Layer 14 of a small transformer language model trained on English Wikipedia (19 layers, counted from 0, width 128).
A neuron's activation on a vector x is SiLU(gate . x) times (in . x), where the dot is the dot product.
The model reads these tokens: "86" "]" " 2" " S" "C" "R" " 7" "13" " |" " December" " 18" "," " 19" "86" " |" " S" "un" "day" " cl" "os"

The vector x that enters this layer's MLP at each token. A number n stands for n times 0.038.
0 "86": -12 25 18 -28 -5 7 10 7 26 36 10 -4 -4 -16 13 9 28 -11 -2 15 26 11 -34 -5 -2 16 33 30 23 -35 11 3 5 39 60 -1 -30 9 -36 6 -4 10 -21 -17 -33 -39 13 -9 -11 0 15 12 -15 -12 -34 -44 13 -28 13 -33 -2 -10 14 -27 55 18 6 24 30 0 -22 9 -8 64 40 -58 30 28 -55 37 -54 13 8 17 -7 18 -37 -5 -1 14 -32 -19 -16 16 -19 -38 -9 -27 -20 -66 9 -14 45 -1 37 -1 -28 -35 -46 -31 -15 7 -13 -33 -16 13 -13 39 48 -6 -15 -4 -14 -19 -50 -72 19 20
1 "]": -12 16 18 -24 -23 4 20 -9 25 22 21 2 -14 -16 9 19 -2 -12 16 -6 21 23 -21 -11 -6 9 20 22 20 -30 11 -7 36 22 44 12 -29 18 -29 9 -15 -3 -22 -26 -26 -34 0 -2 -4 1 -2 4 -26 7 -42 -47 5 -32 14 -8 5 -27 -7 -31 38 12 5 2 16 -5 -21 30 -7 67 51 -59 25 28 -47 24 -50 21 -12 -5 -6 -12 -22 2 -9 18 -16 -3 -8 9 1 -27 -14 -36 -23 -80 -8 -1 51 -8 46 3 -31 -36 -37 -23 -22 3 -23 -36 19 -24 8 31 27 -19 -15 13 -9 -16 -37 -85 11 24
2 " 2": 7 26 14 -40 -5 27 25 -6 51 11 17 -7 2 12 -16 -8 17 1 18 1 33 61 -3 4 -11 0 -3 13 56 -9 12 -2 2 48 15 2 -21 12 -16 4 0 17 36 -35 -23 -15 -13 20 -7 22 12 2 -24 17 -45 -56 -2 -34 22 -5 10 -23 18 -3 45 17 19 -6 5 -20 -5 36 -8 34 49 -59 28 31 -60 33 -44 5 7 20 12 17 -13 12 0 6 -16 -12 -4 -5 -14 -41 6 -50 34 -62 -14 0 47 26 28 6 -21 -14 -53 -34 -34 -3 -13 -33 1 3 2 20 21 21 -38 23 -12 -33 -53 -75 -1 41
3 " S": -51 11 -13 2 -17 27 13 -4 38 11 -15 5 -22 7 -11 -10 26 -66 29 20 53 40 1 3 2 20 5 8 72 -36 8 2 3 31 41 -11 -14 38 -32 0 21 19 10 -34 -20 -22 -31 -3 -14 29 7 22 -59 -5 -25 -40 -4 -12 39 -20 0 25 23 -12 8 1 13 12 -24 -21 -13 11 -9 31 -6 -53 4 41 -79 31 -35 14 7 -4 5 14 -22 -5 -33 13 3 -7 -11 6 -32 -38 -53 -27 18 -93 -17 13 34 4 30 4 -17 -28 -22 -7 -28 -31 -8 16 30 12 21 38 54 8 5 -16 -31 -29 -18 -49 -6 37
4 "C": -18 35 10 -26 45 -3 -5 17 55 -29 5 -7 -27 18 49 -32 54 -61 15 0 -8 -18 13 -3 5 57 -10 30 11 -11 3 10 -68 0 3 26 14 16 -34 2 53 33 27 -14 -8 -17 0 9 -12 29 47 1 -10 -12 -16 24 7 -33 -11 -37 34 23 3 10 5 -32 40 13 23 0 -26 -6 -10 22 24 -12 55 -18 -45 -32 -19 -40 20 3 31 71 -65 -1 8 -6 18 36 22 -52 -42 -38 -15 -47 43 -51 9 40 20 6 20 18 -15 -39 -5 28 -41 -4 -3 17 20 11 -2 -2 61 -26 4 2 41 -39 -47 -35 -17 68
5 "R": -13 -30 47 -33 9 21 -7 -1 2 -30 -22 21 -32 -1 31 -6 33 -7 -35 6 19 -21 7 12 1 36 -15 15 40 -23 72 36 17 24 22 0 -30 4 -19 -22 82 -13 -29 -24 -31 -36 33 32 -2 21 20 -9 -10 -33 -19 5 46 -31 -8 -25 3 36 -31 12 30 -31 -3 17 45 -3 -25 -15 -3 5 33 -31 0 -7 -89 -14 -45 -45 -13 17 58 53 -51 9 6 53 -8 -10 7 -41 13 -25 23 -20 43 -64 -4 16 30 3 10 24 -13 -39 -22 1 -23 -29 -27 3 6 -22 23 3 23 -17 -14 24 1 -1 -23 -42 -16 -4
6 " 7": -10 -29 22 -34 -10 24 8 1 -27 -17 -27 -17 4 -9 27 3 -24 -5 -22 0 61 30 -10 36 -6 12 -36 -5 67 -38 79 31 7 53 6 4 -26 6 -22 3 33 4 13 -21 -55 -32 -2 12 18 -6 -2 -3 -39 -3 -36 -30 -4 -9 -4 -26 30 -5 -5 19 27 -6 -4 17 41 0 -7 9 -7 19 38 -59 16 15 -77 8 -22 3 9 12 16 10 -31 -13 17 22 -5 -4 4 -3 -16 -23 8 -53 74 -66 -14 -30 27 38 -7 5 -25 -12 -46 -1 -29 -18 -1 -9 13 -1 -1 25 56 11 -26 24 -27 -32 -77 -52 -15 21
7 "13": -9 -14 41 0 20 16 11 2 -13 -37 -5 -22 -18 13 12 -8 4 -7 -22 18 11 -17 -22 39 -11 17 -1 9 20 -9 61 11 -3 21 9 34 -29 -11 -27 29 29 -8 37 -14 -38 -24 8 2 37 -3 -3 -11 -5 -29 -33 -17 -5 -33 24 -52 12 4 8 0 18 -5 14 7 83 -44 -13 30 5 45 59 -41 71 8 -83 13 -15 -59 -64 9 -3 36 -33 -30 20 3 8 -4 -16 -2 -19 -36 0 -12 37 -54 6 -20 18 46 18 -25 -23 -2 -59 -4 -23 40 26 -6 5 1 -15 40 25 -10 -8 -31 -26 -9 -57 -56 10 34
8 " |": 2 14 10 -12 -5 -17 14 -8 -4 5 3 4 -20 17 -9 10 -5 -16 29 3 17 21 -18 2 -21 1 -4 17 32 -13 -25 -3 25 44 41 -7 -32 -8 -28 -38 -15 14 -7 -8 -22 -55 -5 -3 -14 28 10 13 -20 7 -61 -54 -14 -22 14 -18 10 4 -15 -15 19 7 27 19 6 -3 -30 22 -23 58 42 -43 27 14 -53 31 -56 13 -3 -9 6 -14 -49 5 10 17 1 -2 -15 36 -5 -23 -17 -42 23 -66 -15 4 48 1 35 -10 -18 -27 -28 -35 -41 -3 -31 -37 -21 0 12 54 27 -19 0 12 -16 -17 -1 -85 0 12
9 " December": -4 -8 -14 15 33 17 -11 1 -20 -10 43 21 -31 -19 -2 -3 2 12 37 7 -12 -2 -28 -27 -31 -5 7 -5 42 4 8 0 9 38 19 -31 -29 14 -35 -42 -5 24 -4 -22 -32 -25 30 29 13 -2 26 -18 -2 -19 19 -16 -20 -68 24 -14 -7 61 12 13 70 8 38 0 40 -18 8 24 -26 26 -35 -27 54 -48 -41 42 -36 -37 42 22 13 -18 -18 -29 5 25 -10 -12 -15 -11 21 -50 -9 -42 63 -42 8 55 12 -20 -9 11 -28 -50 -12 -29 -35 -10 -10 -30 -29 16 2 27 25 15 -19 52 -12 -64 14 -50 34 61
10 " 18": -20 29 -21 -9 -17 48 -17 -6 -7 12 -11 5 -17 -28 23 22 24 55 -34 -5 41 14 -38 33 -33 -13 -6 -19 49 -23 38 -11 -2 27 9 -26 -4 1 -36 -33 -3 11 -1 -5 -20 -10 31 1 29 -23 4 4 -11 -34 8 -12 19 -20 44 -64 -10 23 20 23 65 8 19 19 2 9 11 38 4 44 -29 -24 17 5 -42 46 -61 -15 27 16 37 15 -32 -78 1 37 -38 -12 -8 32 -15 -2 27 -22 82 -33 -32 -19 -28 62 32 -31 -41 -1 -7 -19 -35 -1 -8 -18 -19 -45 -25 22 60 7 -21 75 -41 1 -57 -36 -4 6
11 ",": -10 -16 47 -2 12 9 23 13 39 45 -15 54 -31 14 -1 -27 -2 9 2 2 -34 40 -38 34 -19 -6 28 -34 39 -3 -6 -14 -17 4 44 21 -44 31 -19 -16 -42 -13 4 -11 -13 -41 53 -7 13 -18 -5 21 17 -49 7 -4 8 -52 63 -13 11 63 39 4 25 22 43 1 34 22 -4 19 -8 25 -20 -29 21 -18 -50 19 -30 -36 20 1 9 17 -13 -49 -31 -15 -1 1 32 18 -7 -21 18 -45 44 -42 17 -22 -7 -25 12 -30 -55 -7 2 28 -27 1 -18 -46 -31 32 7 11 21 20 -2 10 -44 -9 -17 -67 -14 11
12 " 19": -25 7 -7 -10 18 33 -65 -16 34 17 -7 22 -18 -34 -17 8 10 43 -48 32 11 46 -10 -3 12 -37 25 -36 16 22 34 -12 -15 47 7 -9 18 -9 -40 -22 -13 -1 18 -27 -27 -5 28 -32 47 -37 12 -9 -36 -36 -17 -45 36 -50 43 -46 -41 25 12 18 50 4 53 -29 -3 12 40 17 -6 44 -23 -47 19 -5 -20 8 -23 9 16 54 -7 8 -37 -16 -31 21 -23 10 -10 31 -9 -6 14 -9 32 -49 -8 2 -4 75 69 -24 -40 -22 -10 -22 22 -10 -48 -50 -29 -14 -2 -7 8 -3 5 43 -53 2 -55 -37 25 2
13 "86": -61 -8 4 6 2 -17 -37 -19 12 21 3 19 -44 -22 -21 -15 -22 32 -38 29 3 -4 -6 -7 -16 23 0 14 19 -15 -5 10 8 7 8 9 -41 23 -12 11 -3 -6 -8 51 -13 -3 25 -26 1 -3 -16 30 19 -32 26 -46 24 -28 28 -68 -32 9 56 24 67 2 4 -57 25 -11 5 16 15 55 1 -3 25 37 -27 15 -46 -18 -25 16 -21 16 -33 -52 7 16 -21 1 -43 15 14 -54 -15 -29 -28 -19 62 -34 11 36 61 7 -75 -9 -25 23 -26 -18 23 -28 4 32 -31 3 34 4 -2 24 -31 28 -37 -67 31 12
14 " |": -25 -8 -7 -11 5 -39 -1 -45 -6 -13 -11 -7 -34 14 -46 0 -13 11 8 29 23 -1 5 -37 -27 -10 -18 8 26 -9 -32 -12 11 22 37 8 -38 27 -43 -23 -22 39 -9 5 5 -34 5 -9 -13 7 -1 -4 -30 1 -31 -63 -40 -24 14 -20 -6 20 -22 14 10 8 32 -41 0 -8 7 26 2 49 21 13 18 25 -46 10 -38 -14 18 -2 -9 -32 -27 35 10 19 -12 -5 -17 22 11 3 -50 -77 53 -36 -13 16 53 -4 24 5 -53 6 -7 -34 -26 7 -28 -33 2 -10 14 12 31 -51 9 36 13 -11 -37 -81 8 -6
15 " S": -23 -1 -45 24 -13 20 -19 -7 36 -10 -44 -33 -35 3 -32 -19 7 -26 35 26 37 43 28 -55 24 6 -6 1 71 -5 -8 -9 -3 33 43 20 3 73 -51 -38 15 24 26 -52 -45 -27 -37 7 -25 15 15 25 -76 -9 -34 -47 -10 -12 -15 -14 5 23 -6 6 15 10 16 -9 -9 -10 -7 -2 -18 27 -16 8 -17 5 -75 3 -19 -5 9 -35 13 -8 -47 16 -19 19 -23 -10 -6 9 -3 -50 -50 -33 24 -64 -40 16 34 -26 23 1 -17 -14 -39 -19 -14 -58 13 31 45 19 -4 25 62 20 -14 -6 -6 -35 -10 -25 -27 14
16 "un": -21 -1 -45 73 17 20 -34 52 16 3 -2 -35 -28 13 -21 34 -6 -10 -2 -16 -44 16 6 -34 15 36 -38 16 24 -22 -7 -20 23 -11 2 -2 -31 31 -51 5 17 -38 5 -27 -77 -28 -21 -5 -1 -63 20 -10 -3 19 -21 23 -12 -34 -2 -20 25 -12 24 -14 -59 -21 14 15 64 47 -2 26 -23 8 -6 -19 -28 -16 -58 4 14 -30 5 -24 -2 -12 -49 35 19 12 -15 50 4 -33 25 -8 -22 -40 9 -41 -14 53 41 14 23 -1 -25 -47 -29 30 -74 22 -5 33 7 -28 6 9 47 9 44 18 17 -38 -21 -22 27 61
17 "day": 4 18 -3 -7 -17 19 60 8 87 11 50 32 -2 20 25 30 -24 2 -6 12 16 -29 12 -2 11 16 -28 26 30 -24 32 -11 20 33 -27 -33 -58 21 -35 -6 40 -1 -3 70 -25 -25 -2 62 4 5 25 -11 22 -6 13 -27 -16 -8 61 1 3 -16 21 -8 49 -30 39 -40 67 43 8 6 -16 18 -12 -10 -12 5 -43 -9 -2 -28 -19 49 4 -30 -43 -17 29 28 12 -7 66 -9 19 -9 -31 -44 32 -25 -10 -32 80 18 15 -27 -13 -30 8 21 -31 -1 2 13 10 4 -1 22 26 11 28 54 2 19 -34 -54 7 7
18 " cl": -12 70 62 -5 -13 16 5 19 79 7 9 55 -2 -48 27 3 15 -46 28 -22 31 -14 -29 -19 -1 -36 -30 21 40 -35 15 -20 28 -18 -5 21 -10 -17 -50 -8 43 26 -9 -21 3 -19 -35 1 -7 -14 4 1 -16 -51 -42 9 -20 -6 29 3 -3 3 17 65 25 -19 15 -15 -33 23 7 40 22 1 25 -9 -1 44 -29 21 -51 8 47 16 10 0 -55 1 -5 23 7 -37 9 -10 -17 2 -7 -10 94 -54 -15 -17 37 22 22 3 -9 -13 -21 2 -11 76 -1 22 -4 -14 40 0 26 -15 24 35 9 -10 -12 -54 7 -34
19 "os": 87 46 -26 -36 27 51 25 19 3 83 -15 8 -14 -22 3 -40 -6 -10 24 0 29 -4 -3 6 -8 5 -39 21 72 17 27 21 3 6 67 19 3 53 -34 8 2 -16 -10 36 -24 -3 -21 -3 35 -26 21 0 -55 17 -16 17 -8 -44 4 -24 -6 42 -16 32 -29 -34 40 14 11 23 20 -56 -10 17 -23 7 -8 47 -35 3 -38 29 34 -11 40 49 -10 -24 -1 -1 21 -15 -7 20 20 25 18 -32 26 -58 -6 -37 16 -24 18 -37 16 -19 -19 22 0 12 -61 43 -30 26 -5 15 22 48 54 -5 12 -19 -19 -8 6 49

Each question shows the input weights of one neuron of the MLP. A number n stands for n times 0.0058.

n169 gate: 45 23 -4 -7 -1 -5 37 34 12 4 15 28 31 -14 3 -6 -15 4 2 4 34 5 5 8 5 18 2 33 -45 -19 22 9 27 4 -5 17 -2 -23 -1 15 -12 -16 27 14 47 46 11 5 -10 -19 0 7 -39 -14 5 9 -26 13 25 4 23 12 -4 -32 -24 2 -8 20 6 57 -9 13 -24 -1 15 -10 -24 -24 30 -14 12 19 -21 16 -5 -12 -6 1 8 14 -4 -16 25 -4 -32 -21 14 -9 29 -22 -1 -37 -18 3 -37 -8 29 26 21 23 2 18 10 7 -15 2 -2 32 -13 11 1 -35 4 -11 -21 -29 -35 2
n169 in: 38 -42 -10 -14 23 15 12 -9 6 8 6 4 23 -5 -26 -36 -13 1 -10 -8 18 13 17 -8 -24 17 5 -5 -25 -13 -31 -11 10 26 -2 20 -36 -18 7 -54 42 -15 24 -1 40 24 25 -6 19 38 -14 -20 -19 13 4 27 31 -30 19 -15 5 21 -34 -39 33 1 -12 23 20 2 15 1 -14 30 -2 -23 -14 -22 44 -4 -26 -1 17 -20 9 -10 -2 -3 17 9 -24 7 12 -4 -36 -15 -33 -26 42 -14 -37 -26 -18 31 -2 -29 46 19 -15 23 -40 21 10 -6 8 -6 4 30 18 51 -45 -62 -4 19 -4 -58 -40 60
Which token does this neuron like most? 17 "day"

n126 gate: 22 -4 40 15 1 -16 24 2 -25 -4 12 -20 -31 32 -11 11 -5 25 -12 11 -1 -6 -17 -5 4 11 20 -42 -31 6 14 0 -3 -31 21 13 -10 4 18 18 -26 -19 13 19 5 1 -13 -1 -7 27 49 -11 3 -5 4 44 18 -43 14 19 20 22 12 24 18 18 -10 4 28 10 -9 7 5 25 -32 -33 -2 -9 -16 -38 20 -43 2 6 -44 -21 10 13 -26 20 -39 2 12 20 4 1 -10 10 25 8 -10 -23 -12 -50 -9 24 -12 -19 -65 18 5 -19 1 -2 37 7 -12 -10 -4 5 16 9 -14 -4 42 2 -25 -18
n126 in: 10 -4 5 -11 8 -12 -3 -3 -13 -9 -4 -24 12 6 44 -8 1 -5 -27 13 -11 -7 0 -3 -22 -28 -7 32 6 -38 13 0 14 43 -30 15 -11 -3 -8 -8 -22 22 -20 16 -3 23 -2 -6 3 14 -7 20 27 -18 -26 11 -20 1 7 -19 19 13 -23 57 -2 -2 13 8 -15 -41 19 -6 1 -39 6 37 14 -5 -18 -7 -10 -21 -54 22 -19 -3 -8 15 20 28 1 34 -19 7 -40 45 75 12 -17 -18 -22 22 30 -8 -18 -38 -22 -6 5 -36 -8 -6 4 17 35 -16 -22 1 -11 10 -7 -25 17 -11 -57 12 12 -22
On which token does it fire most, and how strongly? 7 "13", at about 1.5

n15 gate: -16 -28 -5 -8 -46 -19 5 -26 -3 7 -14 3 -34 1 -11 39 -24 5 -1 15 35 14 -8 -15 24 -12 23 19 -27 9 19 -12 -15 23 -5 -11 28 18 -14 5 12 -14 -14 28 18 -16 38 -8 -41 -20 -28 3 43 -7 20 13 -1 -13 6 35 1 1 11 6 -12 -14 40 7 20 -19 -14 39 15 -7 -30 -5 -8 50 -18 -11 34 15 -17 4 3 5 27 -31 -3 -36 13 -24 -15 5 -12 9 37 -7 -53 -15 5 -57 2 -11 -26 -49 -24 -18 14 -18 -3 -5 -21 38 -32 -31 29 -1 -3 -18 36 -13 -11 -1 9 38 -7 15
n15 in: -31 10 -60 -3 9 -20 -1 20 5 -12 16 25 -17 -24 24 -24 -26 10 33 -8 -15 41 -11 -6 -12 8 -17 -43 29 -33 -40 10 9 -9 -17 -25 -32 16 17 -20 39 -4 5 -20 14 1 8 -22 45 30 -42 21 -12 26 22 -3 0 -7 25 1 -6 -12 -10 -3 33 18 -14 -20 -12 7 -3 -2 -15 41 -6 55 5 5 1 -8 -19 -1 -1 16 33 -11 51 -2 5 -12 -14 30 -26 23 -19 -11 15 -17 6 1 -32 3 42 4 -31 37 0 2 3 1 4 23 -41 -32 -5 43 27 5 13 11 -3 -5 27 17 11 20 -24 14
Which token does this neuron like most? 7 "13"

n29 gate: 37 11 -28 9 -34 20 14 1 24 -17 10 13 17 -1 12 11 1 15 16 -27 -33 -9 36 -35 43 6 13 -25 -33 10 13 -39 14 1 -19 -20 -19 -2 -39 -26 -37 -30 51 26 -23 -3 -4 -8 -17 21 13 1 15 12 15 -32 1 -16 19 -16 1 3 26 -15 -4 -30 33 -8 11 2 -25 -4 -1 1 -44 3 -26 28 47 6 20 9 -15 10 7 3 17 7 46 1 41 16 13 11 15 15 -20 36 27 -17 -24 -35 -17 16 36 22 -1 -13 15 -48 20 21 15 -33 9 -5 13 -5 61 16 -3 22 -1 7 -39 6 -27 16
n29 in: -18 -47 -24 -1 -23 17 25 -17 -10 11 -4 40 -9 25 13 -16 -37 19 -8 19 -7 6 7 -3 24 9 -33 13 -26 19 4 8 30 37 7 -9 -18 -19 17 24 -2 42 -11 18 19 -26 -20 32 23 -2 12 -6 1 17 20 44 -5 -2 3 -3 4 -14 -10 19 30 -21 7 -9 10 15 -20 28 6 25 -64 -12 19 33 -16 -14 -33 -21 25 39 32 -48 -9 -33 3 12 5 -10 -51 -23 -3 7 10 -8 -6 0 25 15 0 -21 -8 5 -43 25 -41 6 7 -17 54 6 9 22 11 -2 -12 -19 5 -31 -19 12 -7 8 1 -41
On which token does it fire most, and how strongly? 17 "day", at about 11

n97 gate: -11 13 22 9 -30 27 -5 -11 -12 -15 -36 -11 -61 47 34 10 8 27 -44 8 -29 10 14 0 4 -7 9 -16 -3 -11 25 26 -12 1 7 15 -18 -31 -23 -18 -18 -27 22 26 6 31 5 37 -24 35 15 -5 -34 -4 -11 -13 22 -16 17 -39 -5 8 11 57 29 6 35 30 -16 -9 -49 0 -28 16 -1 0 7 -10 -20 3 28 6 10 39 35 -25 -3 24 19 8 6 4 -17 -23 -7 9 14 20 -17 23 14 34 -5 -1 -26 1 33 5 31 -55 -13 5 34 -30 -40 -10 24 7 -11 7 5 19 -5 12 -1 30 -4 -3
n97 in: -1 -10 32 -4 -12 -9 34 -9 15 7 -29 -2 -15 16 34 26 -5 27 -5 3 11 37 -32 -20 -6 20 -12 -30 77 -38 5 40 -10 23 13 24 25 34 -25 1 -27 -1 -14 10 10 18 -1 12 -8 7 -3 5 -14 16 -7 -15 15 -9 1 21 -32 -11 -5 27 6 25 -6 -2 -53 23 -32 -26 1 -22 7 28 -26 10 1 -4 -25 26 -11 8 -37 25 20 -28 18 5 -41 12 -4 -27 -30 -1 25 -16 -7 -11 11 -41 18 -19 13 -34 -5 -3 -15 -17 -15 -3 -11 29 -40 -5 -33 -14 -14 50 -41 -40 18 -17 -3 -8 -2 5
Which token does this neuron like most? 10 " 18"

n39 gate: -44 -2 15 12 -13 -2 50 5 23 -1 5 -52 -5 -20 36 12 7 15 -11 -18 -25 6 -13 22 -15 0 -13 15 24 29 -26 -11 17 -22 9 27 22 -4 42 -5 -10 31 -10 -38 7 20 -6 -28 -10 -13 -44 -24 39 -32 -20 -19 -3 -6 2 -14 -23 -9 -59 -11 11 -14 -7 -10 9 -21 -9 12 17 -22 12 -3 -43 37 13 -14 29 -49 15 -6 -4 -16 5 -22 6 -32 -16 1 9 -15 -18 39 7 -4 -11 -23 21 -36 -6 -15 14 4 5 -16 24 -16 6 -23 1 -16 -13 -32 -22 18 -34 -27 -24 -13 7 -21 -4 1 9 25
n39 in: -3 8 13 48 -7 22 16 -14 -18 -14 26 7 -5 29 -6 2 37 -15 30 -9 9 8 -24 -34 1 -13 10 -5 -2 25 -20 -36 20 25 -5 2 -38 32 -25 -21 -3 11 -16 20 1 -6 15 -34 36 -8 -43 10 -44 23 16 -20 -24 -37 30 8 -4 1 45 -13 1 -17 -1 -24 29 -25 -15 -25 -15 -26 -5 20 12 -13 -6 13 -10 29 26 32 -35 25 9 2 39 41 -9 -1 -24 16 18 -22 13 42 39 -25 -37 14 -35 -20 4 -19 37 19 -27 -11 16 8 13 27 -7 25 -9 14 34 -35 36 -20 -7 28 35 40 0 -14
Which token does this neuron like most? 4 "C"

n62 gate: 50 8 -8 23 28 31 30 8 -2 -38 0 -30 -1 30 -17 -6 18 -22 -24 -21 -30 12 -8 16 -12 -18 -14 -2 5 0 6 4 22 11 5 15 15 -22 27 11 -15 21 23 6 5 43 1 -8 -67 9 36 15 -28 -25 -22 28 5 21 14 4 4 42 -15 -4 -12 -20 -18 1 -3 12 -21 -16 11 -9 9 -4 20 -1 -15 -14 25 12 -8 25 -9 24 1 36 -2 1 -1 -10 28 16 19 -9 30 6 2 -24 40 -34 -23 -9 -14 -6 -26 17 43 -12 14 -36 -30 2 -11 8 10 46 40 -20 33 -1 5 16 5 2 -16 -6
n62 in: 8 -15 11 8 14 -3 20 47 -12 -16 -4 11 0 13 17 -14 -27 -30 22 -3 -18 -6 -7 -15 -39 30 -36 -33 12 -22 -14 0 52 23 6 21 -28 -21 13 29 1 15 9 1 -19 -1 -13 -28 -6 19 16 31 -7 1 -18 6 32 5 9 -37 -21 54 -7 -7 22 -40 12 -26 34 11 -12 -62 7 -29 40 -16 9 42 15 -1 -22 11 -27 -23 39 -9 -25 11 -16 13 22 -6 -32 23 0 20 18 5 35 -35 58 10 51 18 -14 33 16 46 14 -19 -8 6 24 41 -20 -31 -5 22 44 -1 25 38 -26 -8 25 17 15 -9
On which three tokens does it fire most, strongest first? 19 "os", 5 "R", 4 "C"

n210 gate: 19 -26 -12 -54 -24 -16 -14 -53 13 -9 -13 -31 41 18 22 21 26 -59 19 -6 -12 17 16 -25 -15 1 -25 4 -27 15 3 -31 -29 -27 21 -38 7 2 -4 -1 3 3 -13 -20 6 -21 -11 -32 3 -1 -4 -27 46 -18 -57 -37 -10 1 -5 -11 -14 9 0 -6 -10 5 29 -6 22 15 -24 14 2 12 -8 17 -12 42 -34 6 9 -11 13 -28 -12 -8 23 -3 -13 34 -8 -16 -42 10 9 21 -8 -3 12 19 -5 -4 -11 -1 -8 14 35 31 -32 10 26 8 43 -24 -1 21 2 7 -23 31 16 -13 0 3 4 7 -31 -5
n210 in: -24 20 -11 -33 -18 49 7 23 -5 -1 20 -10 1 -8 -44 -10 -10 -16 -34 17 -3 44 0 28 20 31 41 5 6 8 31 29 -6 19 7 27 -7 36 3 -15 -33 2 23 7 -22 -2 15 -13 -28 6 -27 21 39 0 11 -3 4 -19 -10 -39 25 -43 -28 -15 10 11 -7 -37 8 -23 -2 -5 9 36 -44 -12 3 -15 16 5 31 -25 22 -5 -20 18 -14 -35 -15 -1 30 12 7 54 32 -28 3 28 13 13 21 -7 1 -29 -27 6 13 22 26 -26 27 3 -4 1 63 11 -18 -6 35 -15 -20 10 27 -13 -11 19 32 22
Which token does this neuron like most? 15 " S"

n102 gate: 15 1 -3 42 -14 16 6 2 -14 -2 57 -15 40 -36 -34 -1 4 19 21 18 9 -19 25 34 21 -11 6 -28 -4 -14 19 -27 13 -12 -32 -32 9 -3 8 1 0 8 -19 -10 12 -25 -5 -8 1 7 -22 -5 -11 -23 -12 6 -6 -15 21 20 27 -34 -33 -24 -17 -42 24 7 -20 4 -25 -30 -1 -3 44 8 11 -19 30 31 -21 15 -17 20 -49 -2 0 -23 14 -10 -24 -5 21 -26 19 -44 16 -27 -35 30 -45 -2 39 -2 18 26 14 -17 -12 16 -5 -5 -11 27 -9 25 -44 -28 7 -28 -19 -24 -6 4 30 17 -15 -20
n102 in: -11 30 -15 -1 -1 -22 35 -19 -29 -14 34 60 2 17 -21 16 -39 -4 5 3 -20 -21 7 29 -23 -11 9 -13 -21 3 25 6 13 21 -23 -7 -28 10 -31 -1 43 4 -59 13 32 -8 -15 -8 10 -22 -40 24 7 24 4 -24 -25 8 0 26 20 -12 6 1 7 8 -3 -50 -37 -36 -35 -16 3 37 -7 4 35 -11 17 10 35 -36 -36 -6 -16 23 13 32 9 -5 -22 25 34 42 -21 -1 -27 -11 25 -1 22 32 25 -6 15 -30 18 -7 -10 23 4 2 2 7 0 4 -19 -63 -14 4 -50 -24 -3 -62 -12 -20 -40 -28
Which token does this neuron like most? 19 "os"

n1 gate: -4 -3 -12 27 -24 1 -15 -1 -1 4 -15 19 -57 -8 4 -14 -17 27 10 -5 -10 -22 -46 3 -2 -3 23 -24 -4 -42 21 -9 -10 6 24 28 -5 1 -3 21 12 -18 10 -28 9 17 21 20 -3 -7 -3 7 -30 19 12 24 32 22 11 -3 1 -23 1 -43 51 -1 -40 -26 -12 -3 34 6 1 5 12 12 9 5 -3 1 -16 3 6 4 -13 3 33 -3 -24 -62 -14 -24 29 19 -18 -37 -6 4 -3 6 -17 17 12 12 15 -5 2 -23 4 21 8 -10 -8 19 -25 -10 -28 22 22 2 -25 29 18 2 33 6 17 22
n1 in: 13 8 6 27 -4 25 -46 3 -4 -19 8 21 -20 -20 32 -8 17 2 18 14 5 -8 -32 1 30 2 38 -32 8 40 -24 36 13 28 17 10 8 -38 -13 36 4 -19 -16 0 -9 35 19 4 -17 19 18 -13 4 31 -7 7 24 5 4 -7 38 -15 -25 -10 41 16 -31 32 -22 -19 -4 -34 -9 -2 12 -4 -15 15 38 -19 30 4 1 -15 -23 -22 14 -2 15 -8 -4 -7 23 35 -20 -6 24 -32 6 -10 -29 0 10 5 -21 -5 -21 -19 -11 35 -6 -18 -10 18 -60 6 -4 -38 11 16 9 10 -21 -2 28 6 1 4
On which token does it fire most, and how strongly? 14 " |", at about 0.75

n251 gate: 9 25 13 10 -33 -10 8 -1 -30 -24 -2 -1 -13 16 -5 -13 -13 24 -38 16 -14 -19 24 3 21 5 31 18 26 -4 -18 -5 -37 11 -64 37 -6 10 25 -14 15 3 -22 10 8 -29 20 38 25 34 23 37 -20 37 -5 -13 -3 -33 3 -29 -7 17 38 25 -15 -22 -20 -2 -1 -3 -20 29 19 16 4 42 -15 8 13 -12 20 5 -17 12 -45 -11 1 -2 -41 -11 4 29 5 -7 2 -48 -13 34 -31 6 14 0 35 -43 16 25 9 -11 -11 -6 12 24 -1 9 -2 13 29 32 13 53 -11 12 15 37 -55 33 -2 -36
n251 in: 24 3 -15 -3 -4 36 -2 10 -1 7 3 46 -58 -11 19 -9 -12 17 16 23 16 -7 13 18 4 30 13 -12 -6 17 -9 -2 -35 -31 12 -36 33 17 37 -33 11 -17 11 29 19 -4 19 -26 -23 10 -4 20 -11 18 40 -62 -22 -20 -5 -26 -31 -11 18 18 -20 -62 -21 -21 -3 6 -2 -35 -29 3 18 15 9 25 23 -8 0 41 -29 1 19 11 14 21 22 13 -10 -16 40 12 15 26 10 24 3 3 26 24 17 14 -12 -17 32 13 -26 -13 43 20 19 -9 -33 8 -15 -20 16 4 -8 -31 -9 -42 10 -31 5 19
Its two highest activations, in order, are on tokens 13 "86", 16 "un"

n147 gate: 37 -16 13 -35 14 -4 -8 -11 -11 -11 2 -41 -40 -11 26 20 -42 -18 8 0 -15 -14 30 15 10 0 -31 12 7 -23 35 -1 22 -24 18 -18 -14 20 5 -23 -45 -34 -46 44 40 -17 -11 -2 42 6 8 -9 1 -24 9 39 -10 16 48 -17 -9 -19 32 -11 6 47 11 11 34 -6 27 -6 33 25 -4 -4 -6 -18 36 10 -29 52 8 -20 9 -8 -14 19 2 -24 11 22 -43 -30 -1 24 -15 -57 11 -14 17 -36 2 -22 24 35 3 34 -24 13 -26 21 32 30 22 -8 -4 -35 -6 3 -21 17 -38 -13 16 43 -15 -6
n147 in: -27 -9 1 12 -7 17 22 -50 -44 -20 -35 -4 -43 -40 -5 -6 -17 -3 -15 13 -22 30 60 0 -32 -15 -31 55 12 58 7 16 9 30 2 21 4 -9 -21 -21 -42 14 -18 36 -9 -9 30 -29 0 -9 21 18 6 36 0 -26 5 -35 -17 -45 -17 26 -27 -6 -26 0 -27 -36 -31 -2 3 -9 -11 -23 42 -27 13 -10 21 28 30 21 10 1 27 16 -16 3 0 -12 -23 20 5 -3 2 23 11 3 16 -1 -9 8 28 29 -32 -13 10 14 -9 4 -9 -7 11 2 3 -17 -10 -15 -28 -8 20 -19 0 -9 -18 -37 13 -14
On which three tokens does it fire most, strongest first? 19 "os", 13 "86", 6 " 7"